Layer 2 of a small transformer language model trained on English Wikipedia (9 layers, counted from 0, width 128). Numbers have three digits each and are written without spaces.
A neuron's activation on a vector x is squared ReLU(weights . x), where the dot is the dot product.
The model reads these tokens: "k" "e" " Y" "e" "am" "an" " as" " R" "ich" "ard" " W" "in" "d" "s" "or" "\n" "-" " P" "H" " P" "at" "r" "on" "us" " as" " E" "l" " N" "in" "o" "\n" "-"

The vector x that enters this layer's MLP at each token. A number n stands for (n - 500) times 0.016.
0 "k": 538514501426471399572476433539548554485516510430516585534549422551560617525523501517565508471478568451601443437503520526539449454541518514689503482512495461503501514577521453535525510454491479512501470455428540487486431444489443450492427571411513505506557500524509509517469543599443493522561521469540483410507455519436457419344476579486486517499456432450424494558433506460470506080439
1 "e": 514522480482474471554511435497544558535524541421472525455493465576461571491496469403577553463490570522532529485489533487479507509537512410607449519429537363453569537538475463519510512524575446518532444464426511492416447489439462451476364579401498538520589468488500517540478546509491568482494504503485465518464491522458429430477471546461514519508489514427513497475499470475436520013458
2 " Y": 554516553492595450493569560594515536420514437503563564490458386521500546485568491549583575506501503531600506481503489443517514478606492394896413465406527460494504478566482494493500501488505479458457518474409544460525493521405497420500367478460517501442605484479500484531547473543383524406466532531565562569475523500443511443393486575530507498513510422437615504450499473508541471368485
3 "e": 493522491493534594548440444475530610548532561391484510487475467593458571467535515384516526498501535550536534444469486475437461557558485346542414488439544384438585574547426398549542501523542457551451467483445500479467470549477498440531422573343522513521592394473463513499470493467485611465523527497508416573450478504535512478514531551508490489521477501449511491452529453503502490092545
4 "am": 471559538553478554515431439505566564503539490342510417500476428563508613582484515485483525526428542530500465483584562504478497486553436452569435425503584437478534485542491459495492428537531487589476504396506522447472517451475419402545451566471530400485639491498454451540551461552510506470529540536531420475445496458444528426480491575525507532482452510482364426493511453488482576097588
5 "an": 471511565491372481460471543539586539538464428458506504459466501577432567519472474487541559508487535440587592464458496388550508570547485501497491472513578430433562508503467481500555537527549486544466529503530520477448552440462601385515463544528522447494584494520458534555509482517517581511541523531605435495516517497512405484476478596506460455515562523429458449482432468483487506032457
6 " as": 500464472449573547468459510517452494624511490489456617533531444538438542548511553543470488342531525539556529445470443394438507525577496326461449501533544511540516525447347494523453541510385489607496504579486503585517516495462550520509472473612500635530574510516503612567538453559578573461478577489451552544495474473519471462481505594589479473437542573348513422456528470492498522202599
7 " R": 465493542477501425481519512553578518490455513543490583528519400550537536497569515517513476525458524519557479483494483488527552554551598485989420396417483500436455465525380523459485517540399538503486556586459577475509516534448562433572534488431518495466480504479499540536506504484480535442543501502587493479464472558540488392458542586544474444526521479446517545518489458480483414541540
8 "ich": 526529474553509513577497490578513544524445558391508533493515454553520623484522540480546541441468507497535506482568502529427489499547451418594475440508498434477528579525507489515463454405455458601473336435372552442457473499459463485575439523422455429472578476526497408494570454506448522516499618481513501520458496488568596451392532540414551547479352512468485441579487449516461533124465
9 "ard": 380468535492425486533493509563559516526491438420503520519495477525511604500519508489490481500427566494548506490530468500489433527537570491525494434478538430431506478462477466485395571465482483616473363456461504453448403530482512448548550433557476484483555527541525478592434484473511464491534527482543449484526455536555533431381544555508544564488469573383391542578477459497414556065546
10 " W": 487458515438543407447528513565523516468480481525507571520533391492538542475479510545517546415534525517648432521512409504439529533537527445890388376472471462437436536583494579562493462519476475508481569412383577461475488579423453482562440462440526499511546470553506601555464531590464493514501457475572485578480518531484619444439454594462549516567420441530550479480510456496425432477501
11 "in": 560571522600486438543493474604571525472503537529618473505446428521517666517514489493589514477440602445632512461485468375417463603511521483463474416499548493411498492488458486483465522543665469516465533507500561416448498435512559418587489564469550366450490536539491473473537454538490562538597560452529484557491479477529444477475470519501520471495511564506467502549432523523479431127500
12 "d": 549505500422468468553543474547562481488515578440512645544452385576559566498519469481481519451469504483563400488556406450483491474463457461606449536555541411525403524525500520453429506544562390583510441533385522441490457441501404397481500545430532537524434527529560453452500448576494537518530541456473509530542442510535533499397512546470536489522433468396489474552414545551414509110462
13 "s": 572447496456487495499609467578528503544517435537654486462442392505521606558515451531558488541459522481576556504468514448492495466453492531578444536491466483544522544574571413500476463498601441560487537476468504516479469475506531370449497543450641453542618515517509467519507479549535438451516535478525533543525477520447603485431494587476500536545464476419515497561476475485492484062500
14 "or": 456532533548443468379455528546573513458527507393515455534425489455503514546445393510513475496493554451498501466557456410530398572473551484484472407468588503428440535528430525536434459570529507521435501472550423444468443485518528419458469495555533368568605505526519507593422458526500506491571536560553454528442533538518446446495509522488470580480575530450442429568579558457439525109637
15 "\n": 498490500556566501449500480499466515562478529473527466489500357473498636537533568499520515429450504374511469554462521446496433540470454250467449433441520541530557486527471512471454529475630530557506555518485589476470537479554560573485424601471580526490430619469502492697503413583501534532507540527465514530373477509557659464472569603568546525472485576741586481532486458462561483455480
16 "-": 483423490482610495558460479514492528520461487517465496591437280489513569530491518575537526478511439388541501523513516429471434437471546147520530509433493456503470517514405512558437448459458525535493429510551479514540408543563466499509481511516686540461576521425434514665515415562521568513446501555499465516531609474586577443530553550486507507512438457564549484446402498446491479430520
17 " P": 452488495577555490499500552614574520508463512463514494493544374542522478475561529470442502501479482451544413465489533474470535422487545425979471379375479485479484496501439481502414512515403548599522491488447430554568463489498519479483477487545615505542429541548539492512464507490498521505500538458496495458483556515519517510458501536603460550434551530482591532432547501459532454529502
18 "H": 575444531592566511554511536618538578434505514444493516540565442502496511442588566456547499455517486519576517449495490422449517436522511372924478411435426441464513529531486407577473604524436478553476495424446445550522383497453562402477514470491490459507542516519487484542494511524393475448442593485516493608485518481527434522454530538464588478507453476544507421582496499498545469521510
19 " P": 456500519595556524478504571642560547532480518457511511501521370573524479481574525464455535491464484475522390464500513456474501436534526429984424383392492483491497489497439474505414526508444532597521488469460446556559484521488506497499465489540624502533430518516521505507476507506478512518522539486483520448515556504517528488466495556601468539469553524500558542425570481458537470526518
20 "at": 570479468517564501471520458548562520565466503579547552471505417518500527495536441552460419504484526522556393391511449478494450501444544510666455424424497507499476493542425424475390484529589484592432424534504445534559483459492576474542544546506765426490438501467471485454502507491559559586579576451516436473556531454575529546463499571510451527530625480507594532430431505485569461193467
21 "r": 571477570550548567580536399535505490490493485493444525543561499585552559469505523484473447415531453501557398475466411364463513516436543424702446425439516416482500496516317487440374538520468480594484468501497475552549472493472384467468535566473652429540494502343473473465476494528491414496522502514500514527515492512620429549435494463499441540475473464490566480574431566494584505234599
22 "on": 541509491677573397555499479609512458414568644542536518594554506513513594454595561440563510394465431429547514426497471486468489492518545478529537395483504427486492489554411460489457592470538485523497407469551520476512475483417589450536548554485490424504559556511409582501405472493461483539586520542558480444473468452558374528485460534520463479521481541509486514633480472545537456152480
23 "us": 497528573490602416573532546497583461449550514465505525524558458516521600441568470507556517424482467447598508455410364510513455543462565488538604469505431455560503529553374510552465599528477533526515471480545567516581535517418507402525522551422591548598588597586420565509462430540512472469511545468518524391533427460520427512420531555505424453526444497465449530493503527477553417153600
24 " as": 492459509489539543489495488502466495611539492474449549497557431511441576528520512533501484366517470531606575449506482421451493479515566315509471508500514510518503480476374476512502478488359479604523473594502466595536490451406538489488504484600582675540587514541498534556529440529592558452462582427440528522527488486535424478507474533556447529405591574397506427449530474488553496169582
25 " E": 517497520570533479463466576493566516508441554466454427528573370545560521508507505459476526404453466504567428563516484561505559521531521347834421438487496432468481484535450544486441486545502460562455612410527593471482502566484458460518391469414514460450454554573457559614446475532445619489531526433554505484389502552473622468459493555527579450514485483672545573494524479572484463428575
26 "l": 554508578591520504632415408572614520532469566577458521448561374560521628516493598509513479382443537572485466534583567512468474571553508425733420441468474559403552534528486406441597497479425480509515530482521521443530466511552515342529497477474501478486450467429452417493523465564423549511551614435590449584560428461566479496471535458518527494489529548545518500487429472582473483275493
27 " N": 514476559447580418525578634563561547556575399498569509565469425568543514487500551502566521529534509479534403478439543482459558476567626508863392378450503494474523487491468459420523548563552479574485537548497515539440445575477601428499391503433558541466483418500460553563535595497461535466560477520447442551549468487552558480475490561494428484537544498498468396417518414464489501590569
28 "in": 575556527581557458554481467587579505480521553548620461541459434537531624530543493459596482469436575444619476425492462362419471569488516484516468440492549505425507463485460467480463511544608464516452521470526561416481474475478590423599519582466584347424486515503453462464576472498466582542617540458532472525504467465541451497513479522467477491506497588562461531565441518542533407142517
29 "o": 514494536514601504545500566559534564450448507441471536504450464516535616562581446489528524453423551492601517449502412448433489472512578404583411553459378497429515532460400382541467523538453413479489448493487559435579516519381457423534463534415531503433629510508461518485525450512510610425530478422521486614506486513487530472509500584526544525567426437572501477502402548519490486148577
30 "\n": 489513505566573512447522496510457530575493543469542454460507377496519622547525545478546524416412496382506445572479520441513460519481419245500433432452546544497579486520486510438452545492620523537502539526484588499463570472515557562483435603488585515501463597462475503673516447566454549551534523477439520508384450514562631490488553610580544519496493619729556471580510438495582464415488
31 "-": 473452497503619503539465507535464531534475493523477497581449283512533560530491503584557534482485439402527477546514527427506462428490507122541519507450502457465493512510392523535444469470458521528503425520561471556521435542531445496501507507516695523441612483417418525659530437553481567519464483519484466495545599470587577482541550564496516499525447478542523471485438486477511466383517

Each question shows the input weights of one neuron of the MLP. A number n stands for (n - 500) times 0.0013.

n150: 418274408455503465519252430503587400563277543398421466291442474403345530599452419434500503544695407552387698673372668390384453588437539561254803504747390571482559394378546380567515430439391831434500571433552349489434500637669643487503539303506413583491466457594523411564535321493520475395295448524373392649372491484550373391627577488544474347404490413482422403453586687394500606562582
On which three tokens does it fire most, strongest first? 6 " as", 16 "-", 24 " as"

n180: 366360531301403595470534427521420437509600533618386736379509584465486302492583598378440424567426550558310472437577611583531417451517465545518569478520545478535465366446473473392468307345542449517612331664379547505556718483445542529436532416613406619530317500475500488288610581269485470563497553479416525480683702464578396500544471421490368415545523620550503497392469387446564658707533
It fires most on token 19 " P"

n209: 421523637557609564566406520512423437335524465379457601332547588626551436378542554492513263647503464548609468607570590424484742391613551538505516531493473378450588532433440469537500579602456515532361294464535617533419650566316255548471522423491262600396521513613512582428458490309540280362357310529491565357395399555475274559533515403482411390552521558497637740442315560375430404744503
It fires most on token 7 " R"

n164: 513523282468511719413565427391399638371446412502380558464247510400404564648494419604609629693572510415545547408545444426615320517623409690463441508489472497645601589433600503494707474408588425427471450609490581485623547488568389542535321451549474524534416351449463424569587265566460491408509415500530672644547627317289491384497342475420519453676506354636462599381388471327515544601358
On which token does it fire most, and how strongly? 2 " Y", at about 2.9

n373: 326464433543599601369384430507413604473512727521453666560568861435546542458600558474579414568441489405434578435316571409535410463579536620364692487833509571515374576339454672454581555386274766465546303534607463664648616547468527503443536355609246586454496470789614573314562620425493391550475518424385542452644600374585297503472565387408383580418331628458242450473491543484452628505358
On which token does it fire most, and how strongly? 6 " as", at about 1.8

n263: 584490257379717615327332570386487421301484610628533593432324554523518536689521406471508473541322516449351511689362706487644596596386587544435621574514558497675469446581589695382581503406508475442477588497523588348612650442316519530491483532348313665421417472628497564474552406437439489491503432643264406503434435609365557604461489590536381421539524525511538546547590484548687410514487
Its two highest activations, in order, are on tokens 30 "\n", 15 "\n"

n339: 408542400502544459396383368530405641688369315474710503361485524471418454606520605510441449608513541606583574432553609554468328352608389521477541454490691531568482432472542362698543395476529591458516508583468411559560542446384575588335619390617533509285398473628587550404556452510610422590537478404453635583589738552611521519475584451508523618688550654621470492299572546439645594575457
Its two highest activations, in order, are on tokens 20 "at", 19 " P"

n382: 601445550532646569586590500424403553264572471528543546441284563272487467414602604681600507824582402500474673503438497542700496422606317422515399508440432631476647364485691574349749448537456613284389456483413366597584593661346450633453393436540272503488534433480619432429622472585418405377318510640575708538476656476352429548465440473525480435436455390358511568450463480465804529623287
It fires most on token 2 " Y"

n85: 509495440521443440653464424486438543312465500516410551325523609413503596360592349554533511500607631475470651556318462563409735563560562550322378624434420389425618500513434435584560421648518468426542518652448534587544450441369338621405560317348345525358513406619589389365528561475551586358445373387593533648541534528328418456570206389443446498648385371533468484569453544478375584545454
It fires most on token 29 "o"

n202: 595419590595523604453432581556468621330611536356500439457530486440477527420469528328495573408332228691415521627399566510666545427553324527545556466544693486457594451588565599576490565600539601576453508318461502590449651717435341590478444493519345517392563481643598500503498528465480294489365525622416585553503457481425460470581522414564538503423322551566503578561637616514497624813335
It fires most on token 18 "H"

n95: 656440394372450541447459618533549553377531410382426486535442653487591323432538592495355568536583431562299518562541673357708555412546292417509449553579513547459619698438653465569563655631479642553513572457478683623557572755500462521486600599581467457489507424600440405391483621513443489407386532612509500477565473485469426533640537303430402446449409657473392432377554487552531637697219
It fires most on token 18 "H"

n277: 646362476568515654233619548528408396300562586492672606511323663454355426395544250457413283572509494642537521529356593461485500597370576645281590576613525523589351638427553535542450402404431340504355509414581318387628604543568592469497580448392480598351500396638500364337771474224406503484480474591427683577630651285537368494372668533362358386464610425449433600532595711452480302506524
On which three tokens does it fire most, strongest first? 14 "or", 28 "in", 20 "at"

n144: 372456394516348509421380404532506716529398528486517673325276491528341495479500480415610338521352572520450479473445604592531424481547443584527484485577626727605461437406493632594506400482588683445534523554428493478587697572670516503467476350321451550371427512531588341337597414412509516500570623400362478483587599582540451391491468404576495557602546593633467585273465595494378526628589
On which three tokens does it fire most, strongest first? 19 " P", 7 " R", 26 "l"

n307: 536627418433396704240521409430363653533416575450574653305225474475290497611542338546348484631518461513513566541597507542666403518528487551455444513454592632578637606397515590421515390494642396414374553567446480481224572488424443585437344387358454570506414321370573543638570132539539553416503326551507522418291600593324484491525549492284503396607587392503493628467629613365481532541548
On which three tokens does it fire most, strongest first? 14 "or", 15 "\n", 3 "e"

n376: 662475264399323635376321568296407592566406551424610549391371788568432493680468591567446383575536585460272595504473672396429616557518301477226661754636735524540631374436620510520731497335589317444402483668415300618423580375471417515549283538479275514476170391522519518306599328555343586334482469492358511722390578315440359406575265578337383402384554403404504483371615459389504652529478
On which three tokens does it fire most, strongest first? 6 " as", 5 "an", 3 "e"

n248: 459644470559715544414470503500442356535432234664456450363410500477521350561548549521523497703522605338421578554507639713515378468660541518361552697573377539621467602205549608623477594386321589421481500551575467694673538483596529597390618367474534473445496462659514455451531455526601536549382515453406777436662741433252465577549272591526564599694541215614547663560591518203557447566401
It fires most on token 16 "-"

n170: 355447382475605686468312400552472321531382474597663392370441532382478425445439417604491440503316517463213517515476459578546550434435371521544482485467500532466410441484603445313478577450423503466661297396564398427591541616589466596448474526412496533595575519503532418281472573340694548511549397426585508338660471365384514571558479564598458576563497561490381503410542382422571510747341
On which token does it fire most, and how strongly? 17 " P", at about 0.54

n266: 696382601380380668404566486488316346551421423646607422140282575436423357671500303463300398666482470535635671609406460406735666284395527593405688665658412814585560439346623439464426427586721460551408454573636507513400740374566581639578546446551522549464438584561619336508624258184726507364492533353500730203638417568354543669529591569635517416420804513528456648486544399412507367574537
Its two highest activations, in order, are on tokens 13 "s", 20 "at"

n375: 573691402410413497618503470532324500526533519569551600383491607522506412373409551379469503800547458598488724452341434600409484363525626530438628627463547459553596582567609463500568530366639530493466390468406560478332589522396606535414521520229398559484566483660521517371471522371483401544444543561662500615487479442575566546494367369628568392517532212511566533324442535608542463610325
It fires most on token 3 "e"

n67: 614468419573523576489451572527446471576415628445544522414500659529428309468562515487548587588594530509415607482491461555528576334547394542291425709392571402484505557433548603495726592341552459462497267436548448606423494517433542563380426564374342435527341293399485648459462624431544577484447380606569531553513430413497391527653414366316611377542592426447668564592358560500606704518253
On which token does it fire most, and how strongly? 1 "e", at about 1.1

n249: 533659538441483409528352320483529643440684430311445541598490628431493603573439515477470407548467486598395523723563531688386616210430451500429617521676653280425500521335647373549460429471434449496316369387635520486506442500406293576582494496447472676442470508694473543532476447568427428253353338635378417385650415448427484509546439441352457560636304448545373437620590460367471822578599
On which token does it fire most, and how strongly? 4 "am", at about 9.4

n200: 366597515500643614479561210529507563391446434444473388459387515249478523398491613695561487632471558519309610566463415569610458476558465536285627496693514566628546573470537681426606479477523663466520413454343577585509535573509404583705474352464361547622467455646581519410688599542449382455337435410296463673372553524284605362545532511554456618451203463607359442468665379638491725525541
Its two highest activations, in order, are on tokens 8 "ich", 4 "am"

n9: 694448405267419338590584475569500605479581430524577617580489566325375572441457418565605548591657614673387516500525619544809623276336537649453438518635401548466500521488848338399690650421537455423646488523389512642459421500673575422467503465436467692611500373516483391522553533552531423416470435500541520441730465369472419519588319346393494441667355602711260464531446417356329654581280
On which token does it fire most, and how strongly? 0 "k", at about 2.5

n68: 522431458289523405437444449521391524415402390505673528565545552567460561596577559574633468635553450448500514539485395357475385551315543473469704511625479615444577524341627676505578522469658726462413395428527465548396410519521595729584572399376463525432570488433518480639526413506611338497348522802599542475556527544636402535622597493433396560487439565521401433658584591257413561721535
On which three tokens does it fire most, strongest first? 16 "-", 31 "-", 15 "\n"

n141: 472525542592261476180327528493507512433503603529591478422569793529556436406396497546643487673452483490491583404423578460500442518535451586368564496696662432467460614327488731555614546471482723402347422517519443445403737582485539497592530354519300429309485500647470480500462628292453434588481412552540503471563506801508223803589520429430327623526569623515504734551630701448557560531514
It fires most on token 14 "or"

n174: 375605585357479461606349644369608473391479472441353529554500478430527568410387560447508531529470433369500656567432628453533504503481343546453722609822442544506693570319579596713797456662418541564467537529508685368422552703500395466510519332261239526267546433650579605507694453408547573430291597447250415722392516483508695434547642384374479468567276360436408445515580488474425549575404
It fires most on token 8 "ich"

n256: 586295474670630468442536576500406432334579643380494699547223621429243475494540524452599273425383365653241476528413669503537564484418534418332647575611469426566401429393665575430439497449627472455635302363600409398484443745399441503369569358465433613529347582512545668500548529270473400435510343672391467642547601378572327664507305463384447341750625540435519418621635541547612562505524
On which token does it fire most, and how strongly? 22 "on", at about 5.4

n35: 453605587409257493415437437506514472581563518468433707421310515422374466591260541522685431357492545414479640423562694521473548566461380519476503544601672622718645409428434560540438401522525405452649615622523481436483589556367531596429707518465526536405464443452440432584591201581565564488503500451404551473557646521471463431687600353482214497551555551553511470354657583500634570603692
On which token does it fire most, and how strongly? 24 " as", at about 4.3

n208: 661472542438553521315493595153489434577257405505511500373648639580415333394513400442393467613545409618469512552395527511532424466567605517322703658550485587776492510496605700731563528568473602500379575585591432470655737472660603451210564546500556603673473519532412513450462585543660431503430514830381513465570439497411306555361557469346399451449671511488477563335515440364609524490437
It fires most on token 23 "us"

n71: 461365602414459697504492327278423595618479407332552597504237613487454482532343514575368245633598380512542643374344544433719457294346736650261832555808550526521317561441491379634491533503335635500563405567643463357550539567657393426234693455544511640689446461608564516356577345449527183434474508643278360489681745487559256511597568491510273439540492506557279682511558554355553500599742
On which three tokens does it fire most, strongest first? 23 "us", 24 " as", 14 "or"

n308: 590403405553555473519419495417469431361622461473505409359240527460333510564503488502470472524492585539230513558524648539527537474595589553405436670412418497490608456513543544524622503557523471440578487365519589636575537481500356548351448435335520410487481453561494540277482446344644598255399443704506721541343557366283464614585319470548600459541377383533615645495448456450522370487529
Its two highest activations, in order, are on tokens 29 "o", 1 "e"

n45: 528621429354523507251653380483441398372591410383567465603479586391303408601458468520489356617548414540318536597468541434550489244315464659367643509577458694622517358492766433441422428479593629520468578543550437602378592465607388477513765477607547678577454583648568313569407393489677245314455486674437484481627494619414517694643582508559364451449411528582334405648651488559478665579589
It fires most on token 13 "s"

n91: 413443432412491482612478438452452652486417483339441648321234549412543531657500539597684439529579500376397819483592680370529279441603487580397583522606479468639724402484496562747526481575488417404554473581497537522611467497551445487513537383437514490588361472549469513442574262584635573363360356511362601711607693447315386593706567448440444331691553464558542526424485605279510710798726
On which token does it fire most, and how strongly? 16 "-", at about 2

n259: 660581474678398550636253361549530365538545635560546464420397571302615556428487551628514617529417629368396634780468528591445608361621409656270438566464667487472515333571604456446432564334660413439657302628591389494431406383424475558484538429384524464373402390672552298456508449411709529335474369586606583431435598472348317349610394411336630618406375291621419575655590479473546716500556
On which three tokens does it fire most, strongest first? 4 "am", 11 "in", 22 "on"

n27: 502451427498503396588584462432487526635362502562531453364512575456423551659534472399365430489380550650438572419525604632453436532489566491455666418571461614529490479510629295688494372641531728569615479522498468411647660461456466555517614383514520556397460507490453387267681413610619401514548438403291503497675725401524480546419414328458440523507466627619273381369505503494584568592375
It fires most on token 20 "at"

n0: 562500361322414642535457391565430591554438588353374583314378565518437629562355390403369385856479679540491588570560748407478599472326430524299337669566503478451540563328753401378504374345624627528475360466357598567333522429524546470645577438449491503638512319605661163496384478515594503468380403514409415461460419609382503453706475436423480497610374556347481317533665360398455488532541
It fires most on token 4 "am"

n279: 572675506481401427509352531500496452227378473521550440440411622431507470557254286586536573596363500457381606479517459472557778494617578558348504691569560491403525321442562427472584463532408513418825428497786390368564522421435425480332440378519449513368526369540524626471365571443573559406481120445556404586671442547280303607692333359469368500571608519488305519363601566506408488479611
On which token does it fire most, and how strongly? 5 "an", at about 2

n280: 424652503458511432411287144556439570353300503621635469576477552602580503509696517697543416614506259372470416527425394492566472318565446597446524542747538624506373473447511722503478627389317695373400409588573541350598589460460553673621447481497378469566463551368651529433333348496494491430559452493426672422488324650341484509385440446565486584500404569526551617623458469484609445643453
Its two highest activations, in order, are on tokens 7 " R", 22 "on"

n143: 445561475428486365379311582442466554505484457550600713528559613489433543548492602520653466481397516534344460570401631478640491582558619657488623510551524644526609418449610550507732549438455614342469585560533502379531603599560592604427450494318277632357539472525527505438477492568500404493495494639373528432512459602412373435480442460511337358460397509535411622552416574513585554533455
It fires most on token 0 "k"

n187: 525436625357372534549411485511438476516500538545358616474312565391551401493458474571621440585661437377339596556537769625488624490554455452446474542519461606594631402428513549470479561588597555423566603659424463536555476544437571513407611397561553584477438442464511492482582425561538638480466440568357657609552627471557613560634523273425446432630540585414512497344606635386396537637549
Its two highest activations, in order, are on tokens 27 " N", 16 "-"